Layer 5 of a small transformer language model trained on English Wikipedia (11 layers, counted from 0, width 128).
A neuron adds its activation times its output weights to the MLP's output. To switch it off is to set its activation to zero at one token and run the rest of the model.

Output weights of the MLP neurons that the questions are about. A number n stands for (n - 128) times 0.0026.
n99: 219, 111, 159, 113, 85, 94, 118, 101, 65, 137, 99, 156, 161, 108, 179, 109, 112, 110, 147, 115, 140, 142, 120, 91, 125, 157, 132, 127, 111, 159, 172, 153, 173, 69, 174, 89, 143, 106, 165, 134, 167, 133, 184, 88, 124, 135, 123, 112, 103, 116, 118, 145, 127, 65, 117, 110, 145, 55, 113, 173, 92, 98, 131, 128, 92, 147, 110, 195, 115, 130, 139, 136, 114, 132, 134, 121, 137, 106, 155, 102, 88, 135, 122, 158, 130, 131, 164, 134, 124, 163, 173, 186, 63, 137, 123, 129, 112, 102, 131, 129, 101, 112, 161, 208, 168, 116, 120, 154, 100, 90, 159, 166, 126, 134, 203, 111, 95, 121, 105, 113, 76, 95, 144, 58, 95, 106, 155, 158
n115: 141, 101, 125, 162, 97, 73, 141, 155, 106, 118, 130, 108, 119, 64, 77, 150, 188, 120, 82, 183, 109, 165, 129, 123, 88, 125, 131, 140, 92, 94, 104, 116, 118, 120, 148, 67, 177, 198, 184, 108, 159, 74, 53, 159, 151, 94, 102, 142, 141, 102, 151, 130, 95, 145, 123, 185, 105, 131, 159, 117, 107, 128, 108, 108, 126, 184, 149, 93, 83, 112, 142, 92, 161, 148, 115, 141, 156, 110, 145, 133, 188, 180, 119, 118, 171, 118, 114, 116, 106, 130, 125, 82, 104, 126, 122, 118, 136, 117, 124, 134, 149, 130, 155, 106, 104, 114, 122, 151, 109, 106, 117, 187, 139, 136, 137, 173, 140, 135, 118, 119, 138, 136, 108, 147, 106, 139, 174, 151
n150: 130, 157, 107, 123, 59, 132, 142, 77, 137, 141, 63, 153, 93, 110, 109, 143, 46, 156, 129, 85, 172, 67, 88, 171, 121, 141, 135, 136, 103, 151, 130, 170, 117, 155, 118, 111, 66, 122, 183, 110, 96, 128, 152, 114, 146, 93, 141, 122, 113, 177, 124, 105, 140, 98, 181, 93, 150, 128, 125, 165, 192, 95, 136, 120, 167, 89, 73, 156, 159, 125, 118, 103, 99, 98, 56, 128, 153, 144, 119, 164, 129, 139, 142, 75, 132, 143, 161, 71, 120, 164, 168, 130, 98, 130, 121, 167, 112, 147, 145, 122, 134, 107, 151, 163, 92, 55, 164, 124, 141, 149, 85, 136, 130, 98, 137, 93, 209, 123, 86, 174, 128, 128, 187, 190, 130, 98, 173, 95
n166: 125, 121, 130, 83, 124, 143, 166, 158, 139, 151, 135, 149, 180, 64, 130, 156, 188, 128, 98, 143, 97, 126, 138, 90, 154, 155, 175, 146, 121, 176, 114, 114, 160, 113, 100, 121, 137, 160, 124, 112, 132, 93, 117, 113, 120, 147, 148, 130, 143, 138, 116, 126, 94, 150, 131, 105, 115, 94, 131, 121, 166, 96, 139, 137, 165, 157, 135, 85, 134, 112, 164, 132, 163, 100, 93, 121, 121, 121, 106, 119, 87, 145, 131, 148, 114, 139, 150, 132, 120, 146, 109, 141, 144, 90, 94, 119, 103, 100, 141, 124, 167, 109, 146, 72, 127, 161, 150, 117, 169, 102, 160, 132, 133, 111, 112, 101, 127, 141, 121, 96, 151, 132, 167, 124, 88, 174, 97, 109
n167: 94, 157, 83, 132, 66, 159, 87, 94, 155, 134, 156, 116, 102, 129, 126, 148, 144, 152, 123, 125, 154, 127, 167, 150, 102, 84, 69, 116, 136, 124, 140, 119, 78, 167, 116, 112, 73, 132, 146, 159, 141, 145, 93, 165, 114, 97, 223, 131, 90, 120, 144, 157, 115, 50, 84, 131, 130, 115, 115, 151, 112, 128, 161, 150, 144, 141, 116, 139, 91, 123, 142, 94, 176, 111, 95, 141, 185, 109, 164, 187, 178, 155, 124, 50, 149, 102, 170, 170, 98, 130, 124, 150, 145, 128, 82, 169, 147, 118, 131, 136, 147, 131, 148, 95, 100, 115, 143, 101, 135, 139, 120, 106, 114, 192, 77, 138, 128, 152, 116, 127, 176, 146, 125, 116, 106, 104, 174, 125
n273: 115, 123, 128, 139, 115, 164, 109, 127, 131, 74, 68, 151, 167, 145, 172, 135, 114, 119, 138, 122, 151, 138, 86, 85, 147, 119, 153, 177, 175, 154, 98, 116, 154, 136, 71, 136, 92, 158, 176, 93, 110, 123, 89, 162, 109, 105, 83, 132, 169, 147, 156, 118, 158, 113, 155, 133, 112, 118, 108, 143, 132, 176, 108, 107, 139, 96, 113, 104, 133, 142, 129, 139, 163, 145, 99, 87, 93, 179, 125, 121, 71, 144, 131, 93, 109, 131, 132, 156, 132, 152, 142, 147, 114, 143, 150, 129, 207, 105, 118, 129, 109, 173, 175, 167, 91, 132, 72, 129, 87, 153, 95, 149, 141, 143, 111, 38, 150, 100, 120, 129, 161, 132, 154, 125, 152, 95, 98, 155
n276: 119, 151, 136, 96, 98, 93, 195, 114, 110, 91, 101, 143, 157, 122, 97, 116, 183, 92, 169, 168, 135, 151, 87, 103, 80, 149, 77, 72, 92, 174, 172, 180, 100, 170, 142, 112, 110, 112, 119, 139, 162, 108, 122, 113, 148, 123, 111, 185, 131, 155, 134, 130, 117, 172, 115, 98, 138, 187, 145, 137, 110, 95, 110, 156, 104, 132, 115, 133, 133, 106, 148, 124, 125, 162, 136, 158, 112, 111, 72, 171, 118, 125, 151, 73, 154, 86, 167, 114, 134, 165, 101, 69, 123, 84, 138, 104, 198, 142, 109, 129, 154, 131, 123, 145, 158, 81, 126, 81, 113, 157, 161, 169, 74, 133, 110, 162, 50, 136, 125, 120, 143, 143, 149, 101, 86, 61, 112, 192
n325: 189, 183, 101, 166, 150, 151, 82, 80, 100, 123, 146, 108, 136, 133, 160, 159, 143, 63, 132, 145, 113, 114, 113, 132, 146, 101, 139, 85, 177, 148, 128, 83, 169, 142, 145, 111, 153, 154, 125, 143, 133, 137, 156, 106, 160, 120, 131, 137, 169, 144, 78, 137, 126, 39, 131, 177, 138, 117, 74, 136, 122, 125, 130, 102, 162, 156, 132, 83, 92, 153, 138, 105, 122, 123, 149, 87, 120, 129, 95, 176, 47, 101, 109, 92, 135, 121, 181, 96, 130, 84, 131, 103, 151, 152, 113, 111, 139, 136, 152, 117, 133, 127, 138, 93, 150, 150, 162, 74, 98, 155, 135, 86, 145, 114, 80, 142, 168, 134, 145, 125, 103, 159, 112, 171, 118, 85, 105, 161
n415: 180, 139, 167, 189, 110, 166, 179, 113, 139, 111, 104, 117, 167, 153, 116, 130, 154, 116, 99, 105, 107, 139, 150, 75, 95, 113, 165, 128, 177, 163, 128, 137, 152, 125, 175, 98, 106, 118, 136, 157, 124, 123, 123, 126, 82, 97, 66, 112, 59, 107, 153, 181, 187, 92, 177, 109, 154, 154, 122, 112, 130, 113, 92, 109, 121, 132, 179, 101, 99, 141, 122, 80, 77, 121, 123, 93, 101, 107, 101, 90, 126, 114, 114, 163, 199, 141, 148, 130, 151, 95, 141, 122, 106, 115, 136, 39, 143, 146, 124, 146, 99, 132, 147, 100, 145, 120, 139, 134, 174, 143, 137, 153, 119, 152, 204, 92, 147, 79, 152, 178, 87, 100, 164, 112, 60, 144, 113, 135
n451: 120, 118, 81, 109, 90, 101, 140, 199, 126, 94, 142, 90, 141, 91, 118, 104, 177, 125, 163, 105, 129, 127, 146, 75, 169, 117, 114, 118, 135, 105, 153, 137, 138, 129, 97, 111, 111, 151, 146, 125, 132, 114, 140, 106, 83, 75, 113, 126, 60, 132, 165, 159, 155, 137, 149, 144, 84, 121, 153, 110, 131, 86, 148, 144, 130, 117, 109, 148, 126, 128, 102, 103, 128, 121, 77, 103, 151, 145, 149, 132, 138, 102, 122, 154, 166, 113, 77, 141, 107, 155, 113, 100, 89, 107, 91, 144, 119, 176, 132, 153, 137, 117, 136, 143, 78, 128, 148, 152, 157, 96, 249, 103, 150, 126, 99, 156, 143, 78, 136, 118, 139, 224, 128, 140, 148, 97, 193, 116
n477: 112, 123, 184, 139, 124, 147, 132, 104, 112, 78, 180, 80, 164, 98, 145, 110, 81, 166, 141, 160, 127, 156, 127, 132, 76, 137, 136, 136, 178, 121, 141, 156, 101, 184, 171, 141, 155, 119, 114, 171, 133, 135, 88, 124, 151, 74, 148, 98, 86, 114, 86, 113, 106, 168, 139, 114, 150, 123, 92, 72, 178, 87, 94, 143, 58, 121, 159, 109, 101, 131, 162, 108, 94, 128, 121, 120, 189, 110, 131, 105, 129, 183, 109, 154, 106, 106, 78, 115, 182, 126, 71, 173, 151, 118, 153, 103, 144, 101, 113, 134, 156, 125, 147, 179, 133, 22, 112, 110, 164, 129, 156, 144, 158, 170, 145, 160, 153, 110, 118, 75, 100, 125, 139, 148, 138, 151, 82, 140
n485: 180, 105, 113, 186, 204, 110, 162, 138, 57, 105, 73, 107, 174, 103, 108, 110, 174, 198, 140, 144, 131, 96, 156, 134, 88, 114, 131, 141, 153, 60, 141, 190, 152, 179, 124, 160, 164, 100, 158, 112, 133, 145, 62, 95, 96, 94, 149, 172, 142, 163, 116, 84, 125, 94, 154, 93, 84, 121, 102, 151, 127, 141, 102, 195, 191, 92, 94, 155, 92, 128, 165, 150, 96, 119, 107, 134, 107, 105, 137, 126, 115, 162, 114, 111, 115, 119, 89, 77, 121, 127, 120, 143, 171, 146, 101, 99, 180, 121, 204, 119, 119, 93, 157, 143, 103, 94, 143, 147, 74, 180, 83, 124, 158, 61, 143, 125, 119, 124, 124, 105, 116, 101, 146, 146, 125, 141, 162, 174

Each question names a token from some text and the token that comes next. It shows the activations a of the neurons there, in the order above. A number n stands for (n - 128) times 0.02.

Then comes g, the gradient of the next token's log-probability with respect to the MLP's output, scaled to length 1. A neuron's effect is roughly proportional to its activation times (output weights . g). A number n stands for (n - 128) times 0.003.

"at", then "c"
a: 157, 128, 139, 121, 120, 119, 126, 127, 142, 144, 120, 122
g: 127, 90, 87, 149, 94, 127, 117, 154, 106, 79, 154, 90, 130, 106, 141, 184, 102, 141, 163, 128, 98, 118, 128, 109, 147, 81, 171, 106, 148, 166, 103, 180, 147, 126, 118, 92, 66, 126, 99, 126, 124, 109, 156, 108, 116, 133, 116, 126, 133, 142, 91, 176, 138, 163, 93, 126, 103, 143, 136, 101, 143, 116, 111, 137, 159, 60, 159, 95, 124, 100, 160, 128, 172, 126, 97, 192, 153, 149, 162, 89, 214, 144, 159, 144, 158, 104, 113, 97, 138, 76, 142, 124, 162, 157, 113, 163, 105, 185, 94, 177, 126, 131, 134, 117, 168, 133, 131, 168, 137, 141, 132, 53, 141, 127, 100, 133, 110, 123, 112, 57, 153, 130, 145, 98, 178, 122, 116, 116
Which neuron, switched off, lowers the next token's probability most? n451

" the", then " pro"
a: 127, 122, 122, 125, 128, 127, 122, 122, 151, 123, 128, 123
g: 168, 137, 141, 82, 158, 140, 136, 102, 96, 121, 120, 76, 98, 203, 127, 160, 78, 140, 95, 113, 163, 135, 176, 141, 141, 132, 113, 149, 154, 142, 111, 147, 90, 119, 74, 116, 110, 122, 164, 127, 166, 137, 150, 106, 165, 145, 124, 105, 101, 123, 160, 94, 103, 197, 77, 125, 160, 82, 138, 147, 122, 167, 139, 92, 109, 155, 148, 152, 56, 137, 169, 175, 136, 96, 198, 124, 153, 141, 139, 149, 101, 171, 142, 115, 93, 142, 113, 139, 122, 120, 141, 132, 101, 112, 121, 166, 189, 129, 55, 136, 137, 110, 143, 155, 141, 103, 172, 102, 63, 124, 120, 146, 100, 79, 140, 130, 138, 102, 148, 104, 108, 83, 122, 93, 135, 159, 111, 95
Which neuron, switched off, raises the next token's probability most? n415

" reg", then "ional"
a: 121, 128, 120, 170, 127, 119, 127, 128, 131, 122, 120, 125
g: 121, 98, 162, 89, 158, 117, 129, 141, 111, 170, 136, 215, 130, 90, 104, 98, 99, 136, 151, 122, 156, 117, 129, 118, 86, 124, 114, 130, 85, 158, 146, 148, 93, 119, 137, 108, 124, 182, 203, 187, 90, 151, 161, 144, 150, 121, 84, 125, 173, 172, 129, 86, 85, 108, 153, 104, 140, 170, 150, 136, 149, 164, 159, 132, 107, 131, 116, 119, 112, 137, 115, 136, 116, 146, 163, 108, 116, 133, 129, 116, 151, 68, 94, 128, 148, 135, 121, 123, 79, 68, 150, 126, 168, 146, 134, 76, 171, 107, 146, 147, 96, 160, 96, 106, 125, 177, 133, 191, 100, 103, 71, 113, 168, 116, 143, 56, 140, 116, 116, 138, 107, 127, 133, 96, 95, 94, 172, 137
Which neuron, switched off, lowers the next token's probability most? n477

"ed", then " se"
a: 144, 128, 126, 120, 176, 128, 128, 128, 120, 125, 125, 125
g: 125, 140, 113, 90, 114, 107, 97, 162, 94, 106, 123, 134, 114, 153, 113, 139, 98, 88, 136, 157, 126, 122, 107, 68, 182, 148, 120, 123, 106, 127, 141, 112, 183, 102, 156, 87, 154, 159, 106, 163, 95, 169, 166, 131, 166, 154, 102, 111, 117, 159, 130, 127, 76, 149, 138, 157, 148, 95, 94, 70, 150, 142, 147, 137, 143, 152, 139, 143, 100, 172, 93, 161, 117, 137, 121, 161, 92, 162, 132, 97, 155, 154, 143, 103, 108, 143, 138, 117, 196, 108, 182, 136, 118, 82, 99, 173, 151, 78, 134, 153, 187, 119, 76, 129, 160, 61, 138, 112, 176, 128, 169, 104, 100, 147, 137, 149, 107, 122, 124, 66, 110, 111, 96, 122, 158, 145, 160, 54
Which neuron, switched off, raises the next token's probability most? n167

" Al", then "ly"
a: 121, 124, 126, 125, 120, 120, 125, 127, 125, 122, 124, 126
g: 145, 52, 156, 106, 161, 84, 145, 123, 133, 108, 99, 113, 118, 110, 153, 102, 127, 106, 99, 137, 131, 73, 110, 133, 123, 190, 127, 149, 156, 164, 126, 152, 158, 103, 183, 140, 110, 115, 133, 125, 150, 173, 154, 135, 159, 119, 150, 173, 115, 97, 145, 104, 81, 90, 110, 169, 121, 139, 98, 76, 151, 103, 119, 130, 129, 142, 206, 175, 135, 167, 89, 157, 91, 135, 96, 164, 148, 108, 138, 95, 107, 150, 185, 138, 79, 74, 76, 122, 113, 146, 125, 91, 182, 164, 101, 103, 86, 111, 104, 156, 107, 152, 186, 160, 157, 99, 123, 164, 142, 84, 154, 107, 131, 140, 129, 146, 106, 192, 116, 107, 139, 122, 102, 118, 99, 132, 108, 128
Which neuron, switched off, raises the next token's probability most? n99

"an", then "es"
a: 122, 120, 176, 120, 121, 126, 126, 121, 127, 128, 119, 128
g: 145, 105, 136, 140, 115, 187, 155, 85, 99, 133, 127, 149, 52, 172, 178, 133, 113, 107, 124, 162, 104, 118, 62, 72, 55, 92, 130, 136, 133, 154, 94, 139, 115, 132, 123, 93, 114, 128, 176, 113, 101, 117, 112, 149, 172, 104, 159, 136, 128, 132, 164, 94, 107, 140, 136, 81, 150, 146, 100, 86, 138, 109, 101, 155, 98, 155, 142, 147, 97, 122, 95, 122, 107, 139, 213, 116, 178, 106, 126, 71, 161, 123, 162, 121, 120, 132, 131, 122, 168, 175, 147, 103, 126, 138, 131, 136, 179, 120, 95, 208, 128, 115, 88, 125, 137, 155, 177, 136, 151, 133, 86, 107, 131, 141, 94, 108, 131, 96, 108, 122, 122, 135, 158, 191, 153, 157, 117, 135
Which neuron, switched off, lowers the next token's probability most? n150

"h", then "art"
a: 128, 182, 120, 127, 124, 121, 128, 120, 132, 126, 132, 122
g: 168, 140, 107, 122, 100, 90, 120, 122, 120, 116, 149, 142, 134, 114, 136, 155, 132, 137, 130, 141, 108, 120, 161, 128, 170, 130, 105, 200, 87, 131, 88, 150, 139, 115, 141, 115, 102, 173, 119, 142, 127, 133, 107, 101, 158, 144, 112, 114, 101, 149, 148, 201, 169, 79, 157, 138, 97, 115, 139, 103, 145, 50, 165, 115, 109, 52, 170, 118, 99, 124, 130, 107, 116, 155, 129, 114, 186, 174, 146, 192, 154, 81, 152, 131, 69, 112, 128, 104, 103, 135, 82, 96, 97, 133, 123, 111, 100, 136, 176, 141, 93, 126, 150, 120, 100, 166, 123, 214, 180, 143, 121, 105, 142, 138, 113, 165, 154, 163, 131, 103, 115, 86, 105, 90, 101, 101, 113, 174
Which neuron, switched off, lowers the next token's probability most? n115

"s", then "uch"
a: 126, 127, 128, 201, 128, 123, 124, 128, 142, 228, 120, 120
g: 106, 133, 87, 97, 126, 128, 110, 144, 108, 171, 105, 124, 105, 165, 138, 145, 69, 122, 148, 165, 214, 89, 180, 106, 159, 131, 123, 110, 68, 179, 114, 113, 174, 125, 100, 133, 122, 167, 95, 128, 154, 71, 116, 129, 160, 85, 137, 118, 79, 151, 104, 123, 96, 144, 95, 140, 140, 129, 133, 122, 92, 95, 105, 136, 174, 132, 134, 99, 90, 160, 104, 122, 165, 126, 147, 132, 105, 107, 167, 169, 62, 109, 148, 142, 166, 158, 131, 122, 144, 110, 112, 150, 109, 116, 114, 99, 116, 110, 96, 141, 180, 120, 111, 126, 107, 138, 156, 175, 203, 90, 92, 141, 126, 153, 105, 108, 190, 159, 108, 204, 128, 128, 145, 116, 97, 139, 106, 162
Which neuron, switched off, lowers the next token's probability most? n166

" the", then " S"
a: 127, 121, 119, 120, 131, 128, 120, 122, 147, 123, 128, 123
g: 100, 140, 142, 167, 108, 148, 121, 156, 166, 91, 178, 170, 135, 75, 128, 124, 195, 84, 95, 112, 98, 149, 137, 122, 128, 138, 126, 94, 143, 123, 128, 124, 165, 106, 172, 130, 169, 141, 133, 117, 94, 127, 114, 170, 128, 109, 98, 134, 132, 116, 111, 185, 196, 74, 169, 158, 73, 138, 150, 106, 122, 130, 105, 137, 152, 110, 98, 115, 170, 146, 45, 140, 139, 162, 66, 115, 138, 93, 127, 104, 162, 105, 99, 145, 122, 104, 119, 133, 144, 102, 140, 115, 145, 101, 138, 48, 77, 92, 152, 118, 135, 130, 131, 131, 119, 135, 67, 131, 180, 158, 115, 125, 162, 187, 110, 99, 98, 157, 136, 108, 148, 170, 112, 154, 111, 131, 184, 124
Which neuron, switched off, lowers the next token's probability most? n415

"in", then " over"
a: 126, 126, 121, 123, 128, 162, 120, 126, 120, 121, 122, 127
g: 123, 164, 168, 140, 71, 94, 142, 142, 164, 124, 130, 107, 121, 71, 185, 165, 90, 162, 123, 125, 178, 132, 111, 103, 135, 125, 116, 186, 148, 146, 110, 141, 97, 124, 89, 85, 120, 157, 126, 167, 169, 141, 121, 113, 106, 131, 160, 119, 192, 142, 168, 157, 64, 141, 110, 129, 160, 131, 115, 143, 125, 77, 153, 148, 84, 160, 97, 85, 138, 100, 104, 108, 90, 157, 64, 170, 177, 124, 108, 90, 118, 162, 130, 90, 87, 138, 141, 134, 127, 94, 139, 166, 144, 86, 133, 118, 187, 122, 184, 86, 122, 130, 108, 155, 126, 140, 90, 59, 137, 121, 130, 163, 171, 92, 86, 108, 158, 122, 167, 131, 122, 125, 106, 121, 128, 125, 128, 147
Which neuron, switched off, lowers the next token's probability most? n273

" R", then "ec"
a: 123, 127, 128, 122, 128, 120, 127, 127, 122, 127, 250, 122
g: 129, 81, 137, 122, 145, 106, 115, 87, 139, 96, 142, 145, 99, 103, 142, 109, 111, 148, 166, 120, 151, 150, 134, 128, 114, 134, 71, 151, 148, 133, 167, 146, 157, 157, 145, 158, 129, 137, 201, 75, 107, 109, 177, 118, 131, 102, 130, 144, 48, 151, 112, 133, 161, 131, 125, 107, 111, 96, 118, 150, 119, 85, 153, 137, 110, 113, 145, 122, 120, 99, 141, 108, 152, 135, 122, 131, 201, 148, 180, 108, 146, 96, 180, 93, 117, 190, 118, 156, 114, 37, 115, 128, 195, 172, 66, 124, 194, 149, 100, 109, 136, 118, 194, 120, 102, 143, 106, 109, 112, 125, 139, 96, 96, 101, 108, 145, 159, 135, 108, 158, 90, 137, 145, 136, 97, 96, 100, 153
Which neuron, switched off, lowers the next token's probability most? n477

",", then " 200"
a: 121, 124, 120, 120, 121, 127, 124, 125, 120, 125, 123, 169
g: 83, 110, 124, 113, 147, 169, 118, 93, 203, 164, 140, 142, 116, 122, 117, 161, 177, 145, 167, 109, 191, 119, 156, 131, 78, 109, 121, 118, 74, 82, 87, 108, 132, 101, 99, 116, 125, 107, 180, 139, 188, 135, 122, 124, 123, 146, 147, 97, 115, 135, 118, 144, 122, 63, 164, 145, 52, 146, 130, 155, 147, 165, 109, 163, 117, 119, 112, 171, 169, 81, 152, 94, 109, 141, 135, 147, 105, 119, 141, 170, 179, 62, 144, 137, 91, 151, 182, 95, 118, 97, 113, 143, 137, 170, 115, 121, 145, 115, 117, 121, 133, 152, 153, 103, 120, 166, 119, 164, 119, 96, 99, 204, 116, 120, 141, 126, 123, 132, 154, 92, 79, 139, 115, 108, 100, 91, 98, 141
Which neuron, switched off, lowers the next token's probability most? n485

"ice", then " in"
a: 121, 125, 120, 212, 143, 127, 128, 123, 128, 128, 126, 128
g: 143, 154, 131, 229, 154, 163, 155, 132, 118, 108, 127, 157, 134, 145, 120, 138, 92, 118, 116, 124, 91, 153, 99, 177, 90, 187, 151, 137, 172, 97, 159, 116, 114, 130, 133, 130, 117, 104, 158, 121, 136, 158, 57, 129, 134, 95, 124, 127, 144, 133, 100, 138, 106, 119, 126, 148, 133, 157, 127, 121, 96, 103, 118, 153, 128, 176, 153, 105, 130, 124, 114, 107, 94, 125, 147, 31, 100, 136, 99, 168, 67, 152, 98, 132, 131, 116, 151, 161, 55, 189, 115, 138, 157, 182, 109, 120, 159, 113, 94, 155, 111, 89, 93, 157, 101, 128, 111, 150, 117, 104, 102, 110, 133, 146, 98, 106, 170, 116, 132, 149, 125, 136, 174, 122, 187, 107, 55, 144
Which neuron, switched off, raises the next token's probability most? n166

" on", then " 4"
a: 163, 139, 121, 120, 130, 127, 127, 121, 123, 122, 128, 122
g: 122, 125, 123, 199, 118, 69, 115, 120, 168, 135, 124, 142, 145, 157, 129, 113, 149, 117, 116, 102, 90, 129, 143, 122, 116, 99, 124, 113, 91, 69, 163, 148, 154, 92, 126, 120, 149, 126, 109, 91, 168, 99, 131, 118, 145, 138, 147, 86, 82, 159, 128, 174, 74, 88, 137, 128, 181, 109, 124, 123, 122, 47, 129, 189, 100, 115, 123, 148, 159, 147, 125, 137, 87, 164, 105, 131, 160, 93, 82, 118, 128, 145, 114, 157, 134, 155, 124, 102, 148, 95, 138, 191, 126, 91, 115, 143, 163, 153, 138, 124, 89, 167, 145, 102, 160, 137, 86, 113, 42, 170, 169, 124, 86, 163, 146, 149, 98, 171, 146, 161, 161, 82, 159, 138, 120, 125, 132, 181
Which neuron, switched off, lowers the next token's probability most? n99

" cont", then "r"
a: 122, 126, 125, 126, 124, 125, 212, 127, 162, 120, 127, 128
g: 157, 93, 99, 129, 119, 58, 73, 149, 120, 155, 114, 141, 147, 133, 129, 107, 132, 98, 82, 138, 149, 147, 148, 140, 142, 92, 128, 119, 156, 153, 127, 163, 161, 89, 156, 113, 145, 130, 116, 154, 116, 159, 77, 108, 115, 132, 163, 109, 191, 131, 170, 153, 127, 149, 125, 122, 65, 115, 157, 99, 96, 168, 118, 185, 170, 122, 182, 135, 159, 130, 123, 169, 142, 144, 149, 116, 100, 184, 66, 115, 88, 98, 65, 83, 138, 115, 112, 123, 137, 125, 109, 131, 110, 110, 135, 117, 215, 83, 132, 129, 94, 195, 118, 151, 174, 139, 123, 122, 112, 106, 134, 140, 187, 105, 176, 126, 114, 137, 122, 102, 65, 137, 95, 94, 127, 108, 143, 121
Which neuron, switched off, lowers the next token's probability most? n276

"i", then "qu"
a: 128, 122, 126, 120, 120, 128, 128, 125, 125, 128, 120, 125
g: 83, 97, 139, 148, 143, 166, 90, 110, 135, 135, 169, 140, 67, 142, 81, 116, 125, 94, 166, 149, 149, 133, 139, 134, 109, 159, 114, 121, 146, 150, 158, 136, 136, 95, 114, 121, 118, 115, 141, 152, 87, 154, 82, 142, 138, 127, 143, 150, 140, 204, 130, 134, 170, 108, 124, 160, 136, 129, 110, 127, 85, 100, 133, 100, 83, 154, 123, 152, 115, 161, 85, 117, 92, 134, 147, 74, 109, 141, 140, 177, 130, 160, 76, 150, 146, 84, 131, 172, 107, 145, 91, 177, 122, 130, 109, 135, 129, 143, 82, 142, 135, 128, 102, 122, 113, 156, 179, 222, 115, 62, 93, 180, 123, 109, 123, 143, 123, 93, 149, 148, 29, 121, 141, 105, 124, 135, 183, 117
Which neuron, switched off, lowers the next token's probability most? n166

"il", then "it"
a: 125, 127, 127, 128, 128, 121, 125, 127, 123, 128, 121, 126
g: 143, 110, 108, 137, 128, 98, 129, 88, 113, 91, 134, 174, 143, 145, 127, 135, 97, 137, 121, 121, 89, 137, 104, 189, 143, 101, 125, 76, 151, 93, 53, 82, 103, 130, 111, 124, 146, 110, 58, 103, 111, 154, 138, 121, 125, 173, 107, 157, 158, 92, 109, 115, 192, 102, 97, 144, 99, 189, 109, 150, 85, 157, 54, 117, 137, 114, 128, 157, 163, 141, 118, 116, 199, 147, 110, 140, 148, 146, 143, 104, 169, 101, 173, 144, 131, 182, 160, 153, 146, 116, 165, 123, 145, 107, 146, 117, 152, 85, 160, 166, 140, 119, 141, 129, 103, 118, 116, 109, 93, 119, 195, 58, 91, 105, 152, 137, 164, 100, 152, 175, 148, 131, 146, 136, 142, 132, 123, 99
Which neuron, switched off, lowers the next token's probability most? n477

"ist", then "ence"
a: 127, 128, 127, 159, 144, 128, 128, 128, 122, 122, 125, 128
g: 130, 130, 154, 129, 182, 108, 134, 136, 161, 122, 131, 150, 140, 130, 147, 116, 90, 104, 116, 117, 106, 68, 140, 96, 161, 69, 124, 155, 82, 124, 142, 169, 72, 153, 119, 114, 169, 122, 109, 126, 90, 151, 83, 108, 138, 52, 102, 130, 152, 102, 81, 122, 166, 173, 137, 203, 121, 187, 126, 136, 124, 143, 90, 108, 81, 129, 178, 133, 120, 182, 120, 145, 154, 104, 115, 139, 143, 161, 134, 139, 145, 76, 136, 137, 160, 177, 75, 161, 57, 128, 143, 121, 112, 111, 95, 120, 149, 109, 145, 105, 132, 113, 143, 164, 100, 135, 120, 103, 165, 84, 123, 119, 100, 162, 74, 179, 172, 110, 147, 143, 87, 140, 118, 141, 147, 159, 165, 124
Which neuron, switched off, raises the next token's probability most? n166

"te", then "am"
a: 128, 127, 125, 120, 128, 139, 120, 127, 122, 198, 128, 125
g: 157, 101, 129, 70, 132, 102, 158, 144, 163, 110, 157, 66, 160, 130, 118, 124, 156, 112, 116, 125, 87, 156, 118, 84, 183, 158, 124, 120, 158, 103, 121, 149, 128, 114, 95, 119, 162, 108, 93, 143, 177, 125, 160, 101, 106, 147, 116, 69, 65, 151, 152, 152, 131, 110, 146, 83, 129, 126, 196, 135, 99, 125, 96, 108, 146, 118, 124, 153, 144, 51, 65, 77, 161, 136, 147, 176, 111, 138, 190, 135, 144, 95, 190, 107, 129, 128, 104, 121, 137, 113, 134, 97, 163, 140, 116, 153, 145, 173, 135, 116, 59, 130, 137, 113, 171, 93, 125, 160, 110, 176, 127, 90, 136, 140, 109, 163, 143, 145, 92, 119, 98, 116, 179, 169, 142, 125, 120, 121
Which neuron, switched off, lowers the next token's probability most? n451

",", then " Ar"
a: 135, 124, 121, 120, 120, 126, 126, 123, 120, 125, 121, 224
g: 149, 112, 92, 168, 60, 128, 120, 124, 103, 171, 132, 154, 137, 99, 112, 89, 152, 149, 113, 110, 114, 91, 117, 145, 129, 79, 139, 132, 113, 113, 99, 60, 181, 115, 167, 136, 62, 113, 139, 152, 159, 101, 150, 97, 101, 149, 71, 144, 130, 124, 138, 119, 156, 111, 166, 97, 133, 153, 82, 119, 103, 149, 111, 122, 155, 134, 173, 152, 110, 149, 153, 114, 127, 139, 55, 131, 118, 139, 121, 86, 174, 157, 136, 168, 130, 142, 154, 79, 102, 112, 98, 118, 139, 179, 65, 123, 163, 149, 154, 115, 149, 160, 152, 129, 145, 155, 73, 180, 87, 184, 113, 147, 118, 194, 115, 144, 125, 186, 128, 172, 99, 121, 125, 104, 158, 120, 131, 101
Which neuron, switched off, lowers the next token's probability most? n485

" In", then " 193"
a: 190, 120, 120, 124, 120, 127, 131, 123, 122, 124, 128, 139
g: 136, 127, 135, 152, 140, 124, 147, 112, 94, 108, 112, 91, 151, 102, 181, 114, 125, 129, 179, 170, 146, 113, 91, 82, 226, 113, 102, 114, 134, 119, 171, 107, 127, 140, 107, 151, 125, 139, 61, 65, 92, 120, 109, 123, 130, 127, 80, 152, 124, 89, 117, 185, 138, 97, 132, 92, 110, 120, 152, 138, 129, 104, 98, 105, 184, 155, 81, 213, 143, 154, 110, 155, 156, 143, 141, 116, 201, 102, 85, 101, 101, 119, 105, 167, 155, 152, 153, 135, 166, 110, 137, 107, 95, 178, 125, 129, 149, 186, 144, 126, 106, 122, 121, 137, 86, 107, 167, 113, 98, 129, 80, 100, 102, 141, 120, 154, 114, 144, 160, 124, 142, 80, 135, 129, 150, 161, 110, 145
Which neuron, switched off, lowers the next token's probability most? n99

"one", then " to"
a: 127, 128, 128, 123, 126, 152, 128, 126, 126, 120, 128, 127
g: 99, 117, 91, 143, 131, 97, 100, 104, 136, 58, 88, 157, 139, 149, 81, 149, 163, 152, 142, 152, 155, 114, 150, 152, 134, 132, 171, 76, 140, 116, 114, 110, 157, 158, 105, 117, 121, 117, 136, 114, 122, 77, 101, 130, 105, 124, 151, 109, 144, 147, 139, 143, 100, 119, 154, 123, 101, 147, 120, 111, 90, 157, 131, 131, 107, 107, 131, 148, 98, 147, 135, 160, 104, 146, 155, 160, 160, 115, 62, 128, 98, 132, 139, 106, 160, 103, 185, 163, 84, 214, 214, 161, 129, 155, 134, 104, 85, 171, 131, 95, 152, 106, 113, 172, 139, 123, 89, 158, 67, 116, 167, 89, 170, 151, 182, 56, 181, 109, 109, 96, 122, 117, 142, 119, 121, 119, 123, 136
Which neuron, switched off, lowers the next token's probability most? n273